Layer 2 of a small transformer language model trained on English Wikipedia (9 layers, counted from 0, width 64).
A neuron's activation on a vector x is GELU(weights . x + bias), where the dot is the dot product.

Input weights of the MLP neurons that the questions are about. A number n stands for (n - 128) times 0.0072.
n1 (bias 0.014): 113, 167, 121, 131, 198, 153, 127, 130, 109, 201, 174, 129, 109, 65, 86, 91, 83, 123, 108, 137, 92, 67, 122, 76, 146, 131, 144, 160, 109, 170, 218, 166, 128, 151, 115, 171, 119, 120, 126, 153, 129, 105, 39, 131, 138, 123, 110, 99, 107, 175, 123, 99, 141, 181, 117, 127, 131, 147, 115, 120, 120, 129, 82, 160
n14 (bias 0.052): 94, 138, 152, 159, 109, 156, 154, 69, 160, 109, 102, 103, 147, 174, 101, 109, 204, 74, 136, 122, 86, 117, 141, 84, 99, 145, 122, 137, 188, 96, 190, 139, 112, 104, 139, 100, 158, 137, 48, 115, 139, 97, 131, 187, 109, 104, 87, 150, 88, 189, 122, 109, 81, 139, 185, 162, 143, 126, 143, 194, 97, 107, 150, 110
n43 (bias 0.031): 146, 91, 141, 126, 146, 131, 62, 114, 179, 120, 158, 177, 121, 116, 184, 139, 126, 109, 109, 58, 134, 111, 125, 64, 150, 136, 205, 169, 113, 92, 190, 144, 137, 114, 101, 135, 104, 185, 137, 104, 103, 115, 176, 122, 164, 89, 103, 155, 136, 194, 181, 78, 100, 124, 107, 79, 133, 159, 112, 159, 53, 99, 126, 139
n53 (bias 0.037): 158, 150, 93, 217, 161, 170, 141, 125, 201, 96, 92, 131, 100, 46, 107, 123, 76, 129, 164, 100, 88, 119, 163, 119, 110, 162, 126, 166, 91, 180, 99, 161, 213, 91, 107, 106, 152, 123, 119, 73, 170, 159, 202, 89, 86, 68, 169, 154, 124, 182, 79, 110, 183, 96, 117, 62, 132, 115, 100, 139, 75, 180, 149, 114
n54 (bias 0.004): 68, 90, 129, 150, 120, 187, 98, 118, 139, 120, 106, 127, 154, 172, 78, 71, 119, 184, 140, 145, 108, 126, 163, 70, 88, 146, 110, 111, 160, 195, 47, 155, 119, 195, 115, 118, 152, 104, 165, 123, 99, 80, 105, 179, 154, 112, 164, 117, 153, 153, 172, 153, 130, 188, 124, 100, 96, 140, 106, 129, 84, 131, 88, 137
n55 (bias -0.141): 106, 87, 133, 141, 149, 186, 156, 119, 114, 116, 91, 101, 111, 157, 63, 139, 123, 166, 116, 128, 119, 120, 138, 151, 111, 102, 112, 102, 122, 152, 150, 162, 104, 137, 101, 134, 128, 103, 125, 183, 153, 121, 129, 137, 127, 126, 108, 124, 197, 103, 134, 146, 122, 167, 142, 110, 120, 135, 109, 127, 137, 155, 91, 147
n59 (bias 0.003): 74, 114, 153, 163, 84, 73, 167, 165, 140, 79, 134, 111, 93, 152, 100, 117, 114, 155, 112, 167, 119, 133, 167, 150, 117, 40, 127, 190, 167, 122, 167, 102, 109, 120, 72, 117, 101, 160, 102, 122, 177, 83, 171, 133, 163, 136, 198, 181, 121, 197, 146, 118, 128, 62, 130, 103, 140, 142, 107, 81, 114, 116, 131, 111
n61 (bias -0.003): 128, 127, 120, 123, 141, 207, 117, 117, 116, 144, 90, 81, 157, 142, 156, 141, 106, 114, 133, 76, 115, 142, 151, 85, 143, 122, 152, 115, 143, 137, 116, 144, 133, 134, 144, 134, 131, 124, 124, 104, 125, 144, 136, 158, 104, 113, 114, 128, 173, 98, 138, 115, 117, 150, 128, 119, 162, 134, 124, 155, 118, 79, 99, 117
n80 (bias -0.085): 166, 124, 129, 115, 127, 107, 135, 149, 114, 97, 154, 134, 143, 150, 152, 97, 128, 131, 117, 134, 136, 118, 185, 122, 121, 126, 120, 127, 110, 126, 154, 131, 129, 124, 153, 147, 88, 134, 112, 86, 152, 110, 171, 127, 110, 81, 77, 139, 116, 132, 155, 132, 118, 130, 133, 153, 123, 142, 130, 153, 43, 116, 115, 146
n83 (bias 0.037): 144, 167, 112, 169, 121, 124, 108, 90, 135, 111, 55, 150, 94, 107, 121, 84, 72, 146, 191, 175, 107, 93, 98, 142, 180, 138, 113, 133, 138, 120, 116, 167, 159, 75, 90, 81, 94, 180, 182, 98, 157, 124, 171, 152, 183, 104, 69, 190, 168, 161, 117, 111, 133, 148, 177, 133, 128, 86, 118, 117, 103, 136, 145, 75
n99 (bias -0.057): 84, 130, 131, 115, 147, 179, 122, 121, 122, 124, 145, 62, 132, 137, 133, 145, 115, 142, 107, 117, 98, 135, 145, 132, 174, 91, 122, 123, 165, 110, 216, 125, 148, 129, 78, 88, 135, 165, 142, 133, 186, 154, 109, 124, 118, 124, 193, 115, 156, 51, 109, 128, 110, 124, 95, 164, 125, 126, 81, 110, 163, 111, 165, 72
n101 (bias -0.103): 140, 163, 126, 112, 142, 177, 144, 103, 149, 118, 143, 91, 135, 147, 88, 136, 126, 135, 126, 160, 126, 102, 154, 59, 110, 108, 138, 86, 128, 130, 142, 63, 92, 184, 93, 134, 112, 156, 93, 155, 141, 81, 162, 124, 93, 148, 112, 178, 131, 89, 170, 137, 115, 133, 184, 167, 138, 128, 119, 97, 110, 153, 113, 150
n107 (bias -0.029): 139, 116, 88, 119, 110, 136, 85, 166, 147, 107, 85, 169, 27, 65, 111, 112, 159, 161, 167, 192, 141, 98, 187, 95, 42, 180, 110, 40, 94, 151, 164, 99, 163, 28, 118, 67, 184, 159, 128, 154, 111, 98, 102, 123, 120, 147, 136, 249, 144, 148, 152, 136, 140, 116, 127, 150, 177, 159, 121, 80, 155, 164, 154, 134
n137 (bias -0.004): 29, 113, 168, 135, 143, 231, 42, 135, 114, 134, 181, 95, 138, 129, 105, 96, 187, 162, 148, 131, 123, 145, 145, 103, 170, 107, 195, 138, 128, 172, 146, 150, 176, 129, 75, 124, 140, 134, 156, 102, 109, 64, 118, 163, 92, 103, 78, 174, 112, 171, 130, 125, 142, 129, 86, 210, 77, 139, 66, 106, 137, 46, 78, 173
n138 (bias 0.056): 126, 108, 128, 124, 102, 132, 98, 149, 178, 137, 170, 127, 136, 159, 42, 50, 148, 176, 127, 101, 198, 115, 211, 91, 126, 148, 144, 141, 115, 144, 107, 102, 103, 169, 122, 117, 144, 153, 162, 124, 139, 141, 127, 152, 96, 62, 88, 132, 98, 122, 173, 114, 132, 94, 137, 173, 95, 129, 124, 117, 80, 95, 146, 190
n141 (bias 0.011): 92, 136, 154, 88, 135, 159, 214, 108, 100, 143, 150, 128, 119, 103, 184, 137, 185, 109, 130, 108, 132, 146, 151, 152, 130, 57, 126, 154, 130, 101, 108, 169, 57, 198, 139, 93, 49, 110, 119, 168, 165, 99, 159, 145, 128, 100, 170, 111, 79, 144, 100, 174, 134, 105, 127, 81, 122, 128, 112, 142, 167, 99, 100, 122
n148 (bias -0.115): 106, 156, 108, 95, 139, 144, 149, 123, 198, 180, 75, 115, 140, 123, 121, 122, 91, 150, 107, 90, 137, 130, 171, 110, 128, 109, 112, 143, 91, 150, 127, 140, 88, 121, 154, 126, 103, 114, 128, 94, 149, 202, 135, 124, 110, 126, 123, 125, 122, 133, 151, 153, 93, 110, 128, 144, 160, 93, 99, 137, 139, 161, 128, 165
n150 (bias 0.032): 92, 167, 182, 118, 111, 121, 201, 92, 144, 116, 160, 20, 136, 158, 156, 135, 163, 97, 144, 118, 122, 153, 38, 86, 138, 71, 132, 131, 138, 106, 121, 150, 98, 173, 40, 119, 130, 156, 129, 149, 169, 124, 154, 163, 115, 72, 166, 22, 112, 99, 184, 131, 139, 147, 126, 196, 98, 126, 122, 171, 141, 144, 160, 108
n170 (bias 0.045): 148, 143, 148, 161, 103, 109, 151, 106, 136, 138, 191, 80, 182, 136, 106, 100, 152, 111, 117, 117, 128, 161, 91, 164, 141, 181, 149, 89, 135, 136, 176, 126, 132, 155, 102, 137, 114, 187, 159, 100, 142, 127, 96, 139, 158, 190, 106, 114, 114, 92, 123, 58, 140, 112, 123, 92, 99, 105, 82, 135, 88, 112, 138, 125
n174 (bias 0.050): 142, 132, 130, 149, 171, 50, 123, 166, 136, 126, 143, 90, 136, 150, 152, 145, 137, 151, 209, 136, 98, 146, 143, 92, 147, 168, 102, 127, 86, 110, 109, 131, 124, 122, 115, 135, 98, 158, 134, 128, 129, 117, 130, 165, 101, 143, 120, 134, 58, 120, 115, 128, 101, 159, 138, 169, 129, 113, 70, 193, 87, 76, 102, 138
n175 (bias -0.005): 97, 147, 89, 125, 74, 144, 179, 138, 188, 175, 71, 75, 158, 170, 174, 148, 107, 164, 61, 120, 111, 155, 194, 131, 123, 122, 89, 163, 111, 121, 119, 174, 107, 151, 74, 182, 66, 150, 93, 108, 148, 184, 172, 131, 185, 125, 106, 86, 185, 113, 70, 153, 100, 145, 122, 143, 69, 160, 102, 137, 115, 31, 132, 136
n178 (bias -0.026): 68, 122, 125, 93, 192, 204, 165, 130, 172, 53, 117, 127, 112, 153, 83, 151, 85, 99, 125, 136, 112, 116, 91, 146, 159, 89, 142, 159, 132, 139, 100, 102, 124, 114, 140, 80, 66, 131, 92, 148, 168, 161, 209, 107, 201, 67, 155, 165, 65, 165, 150, 165, 148, 107, 110, 82, 132, 115, 108, 132, 146, 146, 141, 145
n192 (bias 0.003): 17, 68, 150, 129, 129, 133, 165, 89, 154, 96, 82, 117, 153, 133, 116, 163, 153, 131, 141, 166, 140, 79, 165, 110, 152, 94, 35, 138, 92, 82, 185, 124, 149, 137, 135, 150, 64, 108, 134, 135, 173, 120, 160, 122, 149, 127, 193, 132, 129, 176, 209, 152, 97, 127, 100, 132, 100, 93, 143, 145, 114, 172, 111, 127
n195 (bias -0.028): 84, 124, 140, 180, 170, 127, 90, 137, 101, 147, 75, 120, 189, 125, 93, 103, 92, 176, 161, 122, 150, 71, 132, 103, 237, 145, 198, 124, 126, 175, 194, 161, 162, 125, 102, 75, 146, 190, 121, 126, 109, 143, 176, 81, 114, 170, 81, 122, 128, 106, 184, 99, 180, 119, 122, 149, 105, 64, 81, 84, 76, 88, 66, 116
n208 (bias -0.056): 122, 173, 111, 155, 141, 184, 137, 133, 133, 172, 141, 156, 92, 97, 104, 113, 117, 137, 107, 68, 138, 116, 214, 159, 148, 111, 141, 157, 106, 97, 143, 139, 131, 92, 129, 123, 103, 96, 149, 93, 164, 132, 158, 98, 106, 131, 111, 102, 129, 105, 103, 125, 150, 87, 161, 79, 145, 110, 208, 96, 120, 134, 124, 132
n212 (bias -0.013): 136, 133, 104, 129, 93, 103, 115, 133, 115, 128, 163, 119, 154, 156, 133, 120, 128, 93, 98, 147, 122, 118, 151, 132, 131, 125, 104, 169, 143, 128, 152, 120, 84, 148, 168, 124, 104, 99, 111, 106, 187, 146, 152, 116, 156, 117, 100, 118, 130, 128, 165, 102, 117, 117, 161, 169, 117, 144, 122, 119, 113, 144, 105, 107
n220 (bias 0.037): 132, 152, 70, 113, 118, 155, 154, 135, 116, 143, 105, 92, 158, 130, 112, 101, 201, 155, 121, 114, 118, 147, 147, 164, 108, 101, 107, 55, 132, 119, 134, 136, 149, 153, 130, 197, 116, 189, 126, 97, 74, 164, 98, 129, 108, 158, 87, 115, 111, 144, 136, 75, 126, 168, 134, 133, 168, 145, 152, 108, 90, 141, 97, 90
n228 (bias 0.033): 83, 91, 169, 140, 141, 117, 111, 134, 169, 119, 148, 94, 65, 182, 90, 92, 119, 103, 137, 126, 148, 156, 142, 119, 174, 115, 159, 143, 128, 109, 165, 130, 107, 110, 149, 130, 134, 164, 163, 71, 119, 138, 98, 112, 108, 196, 184, 99, 111, 141, 178, 143, 95, 128, 84, 146, 124, 117, 85, 108, 136, 135, 126, 129
n230 (bias -0.047): 129, 168, 108, 103, 177, 147, 123, 131, 96, 98, 113, 167, 86, 81, 142, 155, 71, 117, 151, 105, 125, 178, 124, 171, 79, 96, 122, 136, 108, 138, 155, 97, 150, 75, 174, 99, 123, 57, 127, 144, 153, 107, 150, 136, 117, 134, 165, 131, 141, 143, 145, 128, 133, 107, 116, 137, 183, 136, 174, 102, 126, 141, 112, 127
n233 (bias -0.034): 75, 117, 139, 75, 127, 179, 113, 148, 140, 127, 177, 103, 145, 133, 91, 102, 169, 96, 135, 106, 156, 124, 145, 96, 181, 152, 186, 137, 105, 99, 158, 137, 105, 122, 161, 119, 150, 183, 142, 89, 102, 77, 200, 93, 145, 191, 130, 94, 76, 145, 162, 82, 151, 142, 112, 166, 131, 200, 54, 160, 52, 85, 138, 70
n235 (bias -0.021): 130, 118, 98, 101, 112, 186, 103, 114, 100, 190, 132, 90, 142, 129, 115, 122, 180, 90, 185, 86, 101, 96, 84, 72, 151, 131, 154, 91, 137, 173, 131, 140, 74, 126, 154, 167, 156, 153, 170, 94, 140, 123, 116, 120, 162, 174, 108, 160, 91, 112, 153, 106, 132, 146, 142, 165, 99, 137, 118, 123, 11, 131, 193, 115
n237 (bias 0.030): 110, 178, 164, 135, 98, 77, 160, 163, 187, 83, 128, 124, 105, 92, 72, 121, 153, 101, 140, 106, 120, 116, 188, 139, 203, 108, 125, 113, 44, 134, 167, 102, 130, 149, 143, 180, 147, 137, 149, 64, 93, 100, 143, 84, 95, 121, 158, 148, 178, 147, 123, 95, 131, 164, 98, 199, 182, 150, 97, 116, 92, 86, 95, 160

Each question shows a token from some text and the vector x that enters the MLP there. A number n stands for (n - 128) times 0.033.

"est": 157, 151, 99, 202, 156, 120, 87, 157, 107, 161, 157, 129, 75, 169, 106, 119, 169, 91, 47, 119, 138, 106, 87, 166, 128, 108, 100, 139, 117, 112, 116, 130, 140, 140, 160, 155, 161, 126, 111, 114, 148, 160, 124, 150, 119, 110, 160, 164, 101, 107, 175, 145, 147, 124, 143, 144, 150, 67, 124, 151, 74, 96, 76, 98
Which of these neurons fires most? n212

" at": 130, 133, 104, 190, 121, 163, 122, 165, 125, 130, 122, 172, 70, 162, 134, 120, 175, 126, 47, 131, 165, 110, 58, 159, 157, 104, 99, 120, 70, 112, 132, 107, 91, 134, 121, 151, 150, 81, 113, 140, 114, 160, 162, 199, 109, 135, 157, 137, 126, 106, 128, 128, 138, 189, 138, 137, 126, 103, 98, 148, 86, 108, 124, 124
Which of these neurons fires most? n55

" C": 162, 120, 126, 169, 121, 138, 119, 151, 105, 130, 117, 126, 88, 169, 122, 134, 137, 120, 32, 127, 150, 107, 74, 180, 79, 155, 119, 200, 78, 115, 161, 83, 131, 143, 127, 135, 164, 106, 135, 91, 160, 139, 157, 142, 118, 118, 168, 170, 133, 125, 134, 132, 139, 156, 142, 122, 164, 75, 145, 122, 85, 79, 85, 136
Which two neurons fire most, strongest first? n59, n230

"E": 172, 112, 96, 180, 137, 126, 165, 172, 108, 175, 159, 116, 81, 129, 129, 140, 144, 92, 72, 123, 157, 118, 111, 118, 91, 133, 122, 183, 84, 84, 157, 116, 159, 134, 92, 147, 165, 83, 127, 79, 151, 172, 165, 157, 126, 126, 149, 139, 126, 102, 119, 126, 141, 160, 161, 140, 146, 46, 131, 113, 96, 85, 97, 127
The most active neuron and its activation: n208, at about 3.1

"s": 173, 146, 95, 201, 114, 112, 122, 181, 106, 139, 136, 162, 96, 183, 101, 144, 142, 99, 64, 131, 127, 120, 96, 153, 129, 101, 146, 137, 115, 55, 135, 96, 129, 148, 111, 147, 89, 101, 123, 93, 141, 172, 178, 159, 121, 122, 155, 160, 109, 102, 151, 182, 154, 117, 145, 118, 152, 98, 121, 146, 67, 93, 132, 101
Which of these neurons fires most? n59

"za": 142, 133, 105, 200, 103, 114, 87, 158, 125, 120, 160, 128, 136, 139, 118, 107, 139, 111, 63, 135, 137, 105, 95, 127, 156, 152, 151, 157, 116, 85, 113, 121, 136, 140, 98, 153, 144, 62, 139, 117, 138, 150, 161, 149, 108, 98, 163, 164, 152, 109, 151, 148, 185, 131, 172, 169, 118, 56, 112, 159, 57, 74, 130, 111
Which of these neurons fires most? n138

"ke": 142, 128, 113, 219, 93, 119, 68, 150, 123, 110, 150, 131, 100, 163, 115, 117, 184, 124, 70, 134, 128, 130, 82, 143, 158, 139, 139, 133, 118, 115, 122, 91, 151, 118, 108, 159, 153, 99, 171, 100, 138, 191, 149, 161, 118, 106, 149, 128, 133, 124, 130, 148, 155, 158, 176, 123, 126, 70, 138, 132, 69, 79, 101, 80
Which of these neurons fires most? n83

" writ": 149, 152, 92, 179, 104, 124, 90, 129, 142, 143, 183, 144, 96, 187, 129, 163, 150, 57, 74, 153, 135, 101, 120, 120, 116, 125, 118, 144, 102, 126, 120, 161, 115, 139, 134, 119, 149, 161, 117, 128, 125, 142, 117, 132, 77, 113, 213, 160, 151, 130, 129, 178, 119, 163, 131, 115, 98, 78, 77, 145, 81, 68, 124, 135
Which two neurons fire most, strongest first? n228, n174

" inf": 184, 113, 145, 155, 145, 119, 130, 127, 72, 149, 159, 143, 121, 121, 122, 146, 212, 118, 43, 127, 119, 114, 91, 146, 102, 132, 111, 160, 94, 103, 133, 166, 140, 148, 128, 110, 153, 124, 101, 88, 117, 162, 145, 131, 120, 127, 177, 203, 102, 97, 169, 149, 114, 148, 150, 124, 130, 91, 105, 123, 110, 54, 97, 134
The most active neuron and its activation: n141, at about 1.7

" that": 169, 145, 131, 185, 138, 146, 137, 147, 126, 172, 146, 150, 85, 118, 147, 93, 139, 102, 70, 132, 143, 108, 97, 124, 173, 108, 97, 97, 100, 71, 123, 88, 106, 169, 86, 131, 121, 135, 105, 135, 85, 166, 126, 180, 96, 109, 176, 159, 140, 96, 142, 192, 155, 168, 143, 163, 138, 112, 122, 129, 70, 83, 110, 131
The three highest activations, in order: n237, n101, n150

" working": 137, 170, 101, 210, 125, 104, 112, 151, 108, 143, 141, 158, 86, 102, 149, 104, 148, 92, 106, 142, 157, 69, 60, 134, 161, 87, 98, 150, 114, 108, 89, 146, 144, 147, 123, 124, 133, 119, 146, 108, 122, 174, 133, 184, 100, 167, 156, 147, 162, 97, 133, 189, 143, 152, 144, 126, 120, 78, 130, 121, 85, 68, 131, 126
Which two neurons fire most, strongest first? n83, n195

" a": 150, 124, 127, 133, 140, 148, 113, 185, 107, 151, 143, 147, 81, 119, 105, 156, 134, 90, 66, 120, 174, 87, 96, 141, 117, 115, 111, 120, 98, 108, 119, 129, 97, 122, 113, 124, 127, 118, 119, 108, 135, 193, 165, 190, 106, 140, 211, 170, 163, 101, 171, 133, 126, 171, 138, 137, 109, 75, 119, 132, 69, 74, 138, 148
Which of these neurons fires most? n235

")\n": 165, 125, 107, 173, 106, 160, 133, 165, 121, 172, 136, 165, 99, 159, 109, 134, 100, 75, 77, 139, 122, 87, 70, 156, 134, 129, 87, 139, 71, 110, 152, 136, 120, 139, 113, 154, 138, 107, 106, 136, 105, 158, 198, 173, 100, 142, 165, 145, 136, 137, 163, 153, 142, 134, 134, 134, 146, 74, 99, 162, 127, 63, 80, 97
The most active neuron and its activation: n175, at about 1.7

"0": 130, 143, 99, 157, 147, 136, 123, 182, 136, 154, 173, 154, 84, 155, 116, 120, 152, 77, 34, 125, 143, 97, 75, 119, 123, 123, 89, 154, 103, 77, 135, 110, 184, 143, 118, 141, 154, 96, 135, 98, 154, 178, 178, 154, 117, 107, 115, 146, 109, 126, 171, 167, 142, 169, 132, 125, 101, 73, 122, 136, 119, 85, 136, 115
The most active neuron and its activation: n178, at about 2

" larg": 137, 92, 146, 198, 140, 126, 62, 129, 123, 153, 164, 157, 87, 145, 121, 108, 162, 78, 90, 116, 131, 124, 119, 186, 88, 125, 107, 123, 125, 122, 91, 126, 82, 190, 93, 140, 147, 111, 131, 106, 135, 162, 111, 154, 112, 136, 165, 142, 106, 134, 203, 152, 148, 194, 135, 133, 137, 69, 111, 131, 113, 94, 104, 109
Which of these neurons fires most? n54

" subject": 148, 159, 125, 204, 148, 126, 113, 165, 120, 181, 178, 166, 98, 130, 125, 163, 176, 73, 100, 138, 118, 74, 92, 86, 159, 120, 110, 141, 100, 90, 109, 146, 121, 158, 101, 127, 159, 74, 109, 133, 111, 170, 99, 156, 133, 106, 170, 141, 139, 118, 144, 179, 135, 129, 129, 121, 102, 93, 94, 169, 80, 102, 98, 111
The three highest activations, in order: n1, n174, n150

"ren": 159, 138, 120, 214, 123, 109, 119, 170, 124, 144, 172, 183, 112, 119, 105, 126, 147, 119, 39, 119, 146, 123, 113, 135, 161, 125, 117, 101, 98, 104, 135, 97, 175, 157, 102, 116, 131, 94, 149, 101, 128, 139, 102, 163, 120, 115, 142, 147, 148, 117, 141, 170, 165, 163, 177, 121, 96, 77, 115, 152, 59, 96, 103, 93
Which of these neurons fires most? n170

"form": 153, 151, 96, 210, 133, 106, 115, 131, 110, 194, 193, 163, 67, 131, 126, 120, 173, 104, 102, 133, 136, 85, 109, 125, 114, 125, 114, 133, 93, 103, 121, 127, 135, 137, 115, 140, 138, 127, 123, 90, 136, 161, 115, 143, 135, 126, 159, 150, 145, 116, 172, 177, 155, 139, 132, 139, 125, 52, 110, 120, 48, 97, 83, 156
Which of these neurons fires most? n1

" between": 150, 160, 116, 177, 149, 141, 127, 148, 92, 157, 129, 162, 106, 120, 139, 122, 134, 116, 38, 143, 131, 68, 82, 125, 146, 98, 108, 114, 109, 109, 96, 102, 99, 132, 122, 120, 153, 89, 104, 98, 144, 165, 165, 207, 148, 91, 171, 171, 180, 119, 155, 172, 123, 175, 117, 125, 153, 114, 102, 137, 102, 88, 110, 131
Which of these neurons fires most? n61

" political": 139, 140, 108, 165, 152, 125, 111, 154, 86, 151, 151, 161, 127, 138, 161, 133, 148, 131, 85, 122, 134, 75, 44, 130, 149, 90, 89, 138, 119, 81, 99, 133, 132, 162, 144, 158, 121, 96, 116, 99, 123, 139, 104, 139, 91, 129, 205, 187, 127, 139, 179, 181, 118, 132, 153, 151, 123, 82, 134, 149, 71, 90, 101, 150
Which of these neurons fires most? n192

" ar": 133, 89, 103, 168, 141, 126, 162, 154, 105, 153, 148, 157, 93, 181, 149, 162, 183, 114, 56, 107, 171, 126, 67, 106, 75, 102, 127, 110, 97, 100, 135, 131, 139, 149, 127, 136, 117, 148, 138, 97, 106, 161, 123, 173, 124, 135, 169, 174, 146, 119, 126, 133, 150, 152, 111, 169, 142, 43, 91, 147, 101, 108, 113, 98
Which of these neurons fires most? n220

" d": 159, 146, 126, 173, 106, 134, 124, 153, 85, 135, 127, 197, 118, 149, 139, 117, 205, 81, 77, 147, 133, 110, 78, 141, 95, 134, 141, 145, 132, 87, 118, 98, 126, 110, 133, 159, 136, 103, 137, 101, 95, 142, 111, 136, 96, 153, 184, 150, 148, 102, 137, 173, 144, 143, 92, 176, 146, 78, 140, 162, 98, 54, 116, 100
The most active neuron and its activation: n237, at about 1.6

" San": 153, 103, 122, 164, 113, 162, 125, 125, 91, 128, 160, 125, 64, 131, 180, 145, 134, 144, 73, 124, 186, 160, 102, 145, 116, 149, 115, 87, 88, 120, 116, 77, 125, 150, 139, 132, 144, 75, 147, 115, 148, 162, 150, 185, 84, 130, 171, 139, 142, 138, 138, 126, 144, 153, 162, 117, 148, 28, 102, 153, 102, 100, 103, 111
Which two neurons fire most, strongest first? n230, n61

" st": 165, 119, 141, 158, 104, 115, 129, 127, 96, 125, 118, 141, 77, 174, 109, 107, 213, 86, 54, 157, 141, 130, 62, 120, 130, 124, 133, 136, 112, 137, 109, 125, 147, 144, 115, 163, 145, 111, 117, 123, 132, 180, 122, 139, 113, 120, 195, 178, 126, 108, 164, 150, 125, 181, 115, 152, 143, 101, 144, 123, 84, 65, 91, 100
Which of these neurons fires most? n237

"ift": 136, 146, 120, 222, 126, 107, 126, 142, 101, 167, 187, 166, 96, 141, 99, 146, 175, 101, 95, 106, 159, 78, 101, 134, 131, 126, 105, 135, 110, 110, 115, 129, 121, 127, 127, 137, 121, 152, 142, 113, 128, 181, 147, 155, 77, 88, 149, 140, 134, 119, 164, 168, 154, 160, 147, 121, 114, 73, 110, 144, 49, 78, 88, 127
The most active neuron and its activation: n138, at about 3.2

"as": 160, 149, 96, 213, 112, 109, 103, 135, 117, 132, 148, 142, 112, 179, 116, 150, 126, 102, 42, 130, 144, 106, 110, 146, 140, 118, 146, 132, 132, 77, 119, 112, 127, 149, 134, 130, 130, 105, 108, 101, 94, 169, 162, 139, 116, 123, 148, 159, 128, 131, 158, 130, 200, 135, 169, 137, 135, 55, 107, 172, 53, 93, 120, 120
The most active neuron and its activation: n195, at about 2.6

"ized": 145, 137, 93, 206, 127, 127, 113, 166, 96, 137, 152, 149, 102, 127, 145, 122, 175, 97, 86, 123, 129, 84, 75, 134, 143, 79, 92, 129, 134, 89, 125, 124, 115, 166, 91, 158, 150, 113, 94, 118, 146, 154, 159, 199, 106, 117, 156, 164, 132, 107, 184, 174, 139, 151, 146, 115, 129, 76, 117, 143, 74, 77, 132, 130
Which of these neurons fires most? n150

" S": 181, 138, 107, 182, 126, 143, 145, 128, 92, 127, 120, 155, 91, 155, 137, 134, 154, 126, 89, 139, 184, 119, 117, 142, 113, 140, 124, 173, 78, 99, 165, 32, 153, 185, 97, 141, 121, 93, 135, 108, 125, 168, 124, 157, 102, 119, 171, 145, 135, 118, 158, 143, 139, 125, 120, 121, 136, 90, 127, 134, 99, 36, 105, 103
Which two neurons fire most, strongest first? n237, n138

" In": 174, 147, 121, 177, 150, 149, 145, 129, 98, 119, 164, 146, 99, 109, 146, 152, 143, 116, 56, 149, 153, 64, 80, 118, 131, 103, 96, 110, 63, 114, 166, 69, 127, 158, 125, 158, 122, 105, 131, 116, 124, 173, 143, 185, 110, 131, 169, 161, 143, 123, 137, 144, 117, 166, 180, 94, 126, 97, 95, 161, 83, 101, 110, 122
Which two neurons fire most, strongest first? n101, n1

" age": 137, 127, 94, 183, 158, 116, 84, 160, 90, 184, 140, 148, 101, 161, 128, 78, 158, 112, 87, 159, 170, 117, 71, 95, 149, 133, 105, 128, 106, 113, 78, 124, 115, 160, 180, 131, 138, 95, 146, 118, 117, 167, 128, 139, 111, 78, 176, 174, 140, 134, 131, 186, 128, 141, 134, 131, 122, 74, 105, 180, 100, 101, 121, 96
The most active neuron and its activation: n54, at about 2.6

" rest": 147, 124, 111, 186, 137, 137, 128, 136, 66, 146, 184, 124, 89, 145, 132, 121, 195, 111, 92, 149, 81, 123, 95, 132, 110, 116, 107, 128, 77, 87, 113, 120, 127, 156, 178, 145, 141, 142, 105, 99, 135, 193, 114, 129, 103, 123, 188, 202, 127, 106, 148, 148, 136, 174, 112, 153, 149, 100, 109, 117, 109, 91, 88, 96
The most active neuron and its activation: n220, at about 2.6

" ": 164, 157, 114, 147, 144, 162, 71, 162, 106, 133, 160, 138, 102, 146, 132, 145, 163, 120, 55, 108, 165, 87, 111, 183, 83, 118, 115, 156, 63, 93, 172, 117, 128, 160, 114, 131, 141, 92, 116, 101, 142, 182, 156, 151, 86, 102, 157, 143, 130, 109, 171, 164, 141, 151, 109, 155, 118, 72, 112, 131, 131, 84, 119, 100
The most active neuron and its activation: n99, at about 1.9

".": 154, 110, 66, 176, 106, 156, 65, 160, 117, 151, 193, 132, 104, 153, 120, 128, 160, 94, 62, 103, 143, 118, 121, 120, 138, 143, 85, 116, 82, 80, 160, 108, 155, 153, 100, 140, 119, 125, 109, 122, 115, 155, 151, 174, 111, 121, 183, 169, 155, 100, 145, 168, 152, 171, 145, 152, 130, 104, 105, 140, 126, 91, 87, 93
Which of these neurons fires most? n99

" (": 173, 123, 102, 158, 150, 181, 100, 134, 104, 159, 151, 155, 92, 135, 110, 154, 148, 71, 77, 121, 140, 96, 90, 159, 92, 121, 144, 116, 69, 101, 158, 117, 148, 162, 133, 154, 156, 102, 102, 107, 137, 131, 181, 176, 117, 144, 175, 135, 126, 133, 127, 163, 136, 193, 120, 152, 122, 62, 85, 125, 96, 96, 104, 90
Which of these neurons fires most? n233

"y": 177, 146, 136, 225, 121, 101, 94, 158, 105, 173, 164, 163, 125, 143, 106, 143, 128, 126, 53, 135, 142, 134, 88, 115, 129, 97, 95, 127, 128, 92, 155, 67, 141, 124, 111, 145, 134, 102, 134, 108, 119, 188, 152, 134, 110, 132, 157, 138, 141, 109, 136, 154, 139, 149, 143, 154, 139, 67, 141, 147, 56, 91, 107, 100
The most active neuron and its activation: n212, at about 1.5

" the": 134, 142, 121, 148, 131, 155, 140, 159, 115, 152, 135, 163, 74, 113, 132, 114, 140, 120, 71, 126, 156, 111, 72, 127, 162, 114, 88, 128, 113, 86, 129, 117, 133, 120, 111, 127, 130, 116, 66, 118, 117, 210, 113, 220, 105, 142, 189, 158, 158, 119, 161, 148, 128, 153, 132, 138, 138, 86, 116, 146, 55, 83, 142, 130
Which of these neurons fires most? n175

" D": 183, 149, 125, 166, 100, 140, 119, 144, 92, 156, 140, 169, 107, 152, 132, 111, 149, 108, 73, 118, 157, 96, 93, 147, 73, 145, 131, 173, 121, 89, 154, 53, 140, 96, 142, 158, 137, 102, 129, 113, 119, 152, 139, 145, 111, 128, 166, 172, 175, 104, 172, 167, 129, 152, 108, 127, 155, 81, 142, 126, 79, 62, 92, 111
Which of these neurons fires most? n230

" leader": 161, 146, 86, 192, 123, 126, 108, 171, 105, 168, 156, 148, 86, 144, 147, 140, 143, 112, 60, 142, 149, 109, 110, 126, 150, 105, 112, 129, 113, 104, 93, 139, 162, 137, 130, 155, 137, 127, 128, 139, 143, 125, 134, 177, 93, 86, 198, 158, 119, 132, 137, 183, 131, 133, 157, 143, 120, 80, 68, 131, 81, 62, 87, 93
Which of these neurons fires most? n174

"9": 129, 148, 94, 155, 138, 150, 110, 196, 161, 170, 155, 159, 81, 146, 122, 136, 162, 95, 35, 141, 148, 113, 80, 122, 140, 129, 89, 152, 108, 95, 122, 97, 193, 152, 126, 123, 138, 95, 129, 111, 126, 153, 170, 150, 100, 106, 115, 150, 125, 126, 159, 144, 159, 140, 146, 124, 86, 57, 101, 165, 106, 91, 141, 111
The most active neuron and its activation: n53, at about 2.1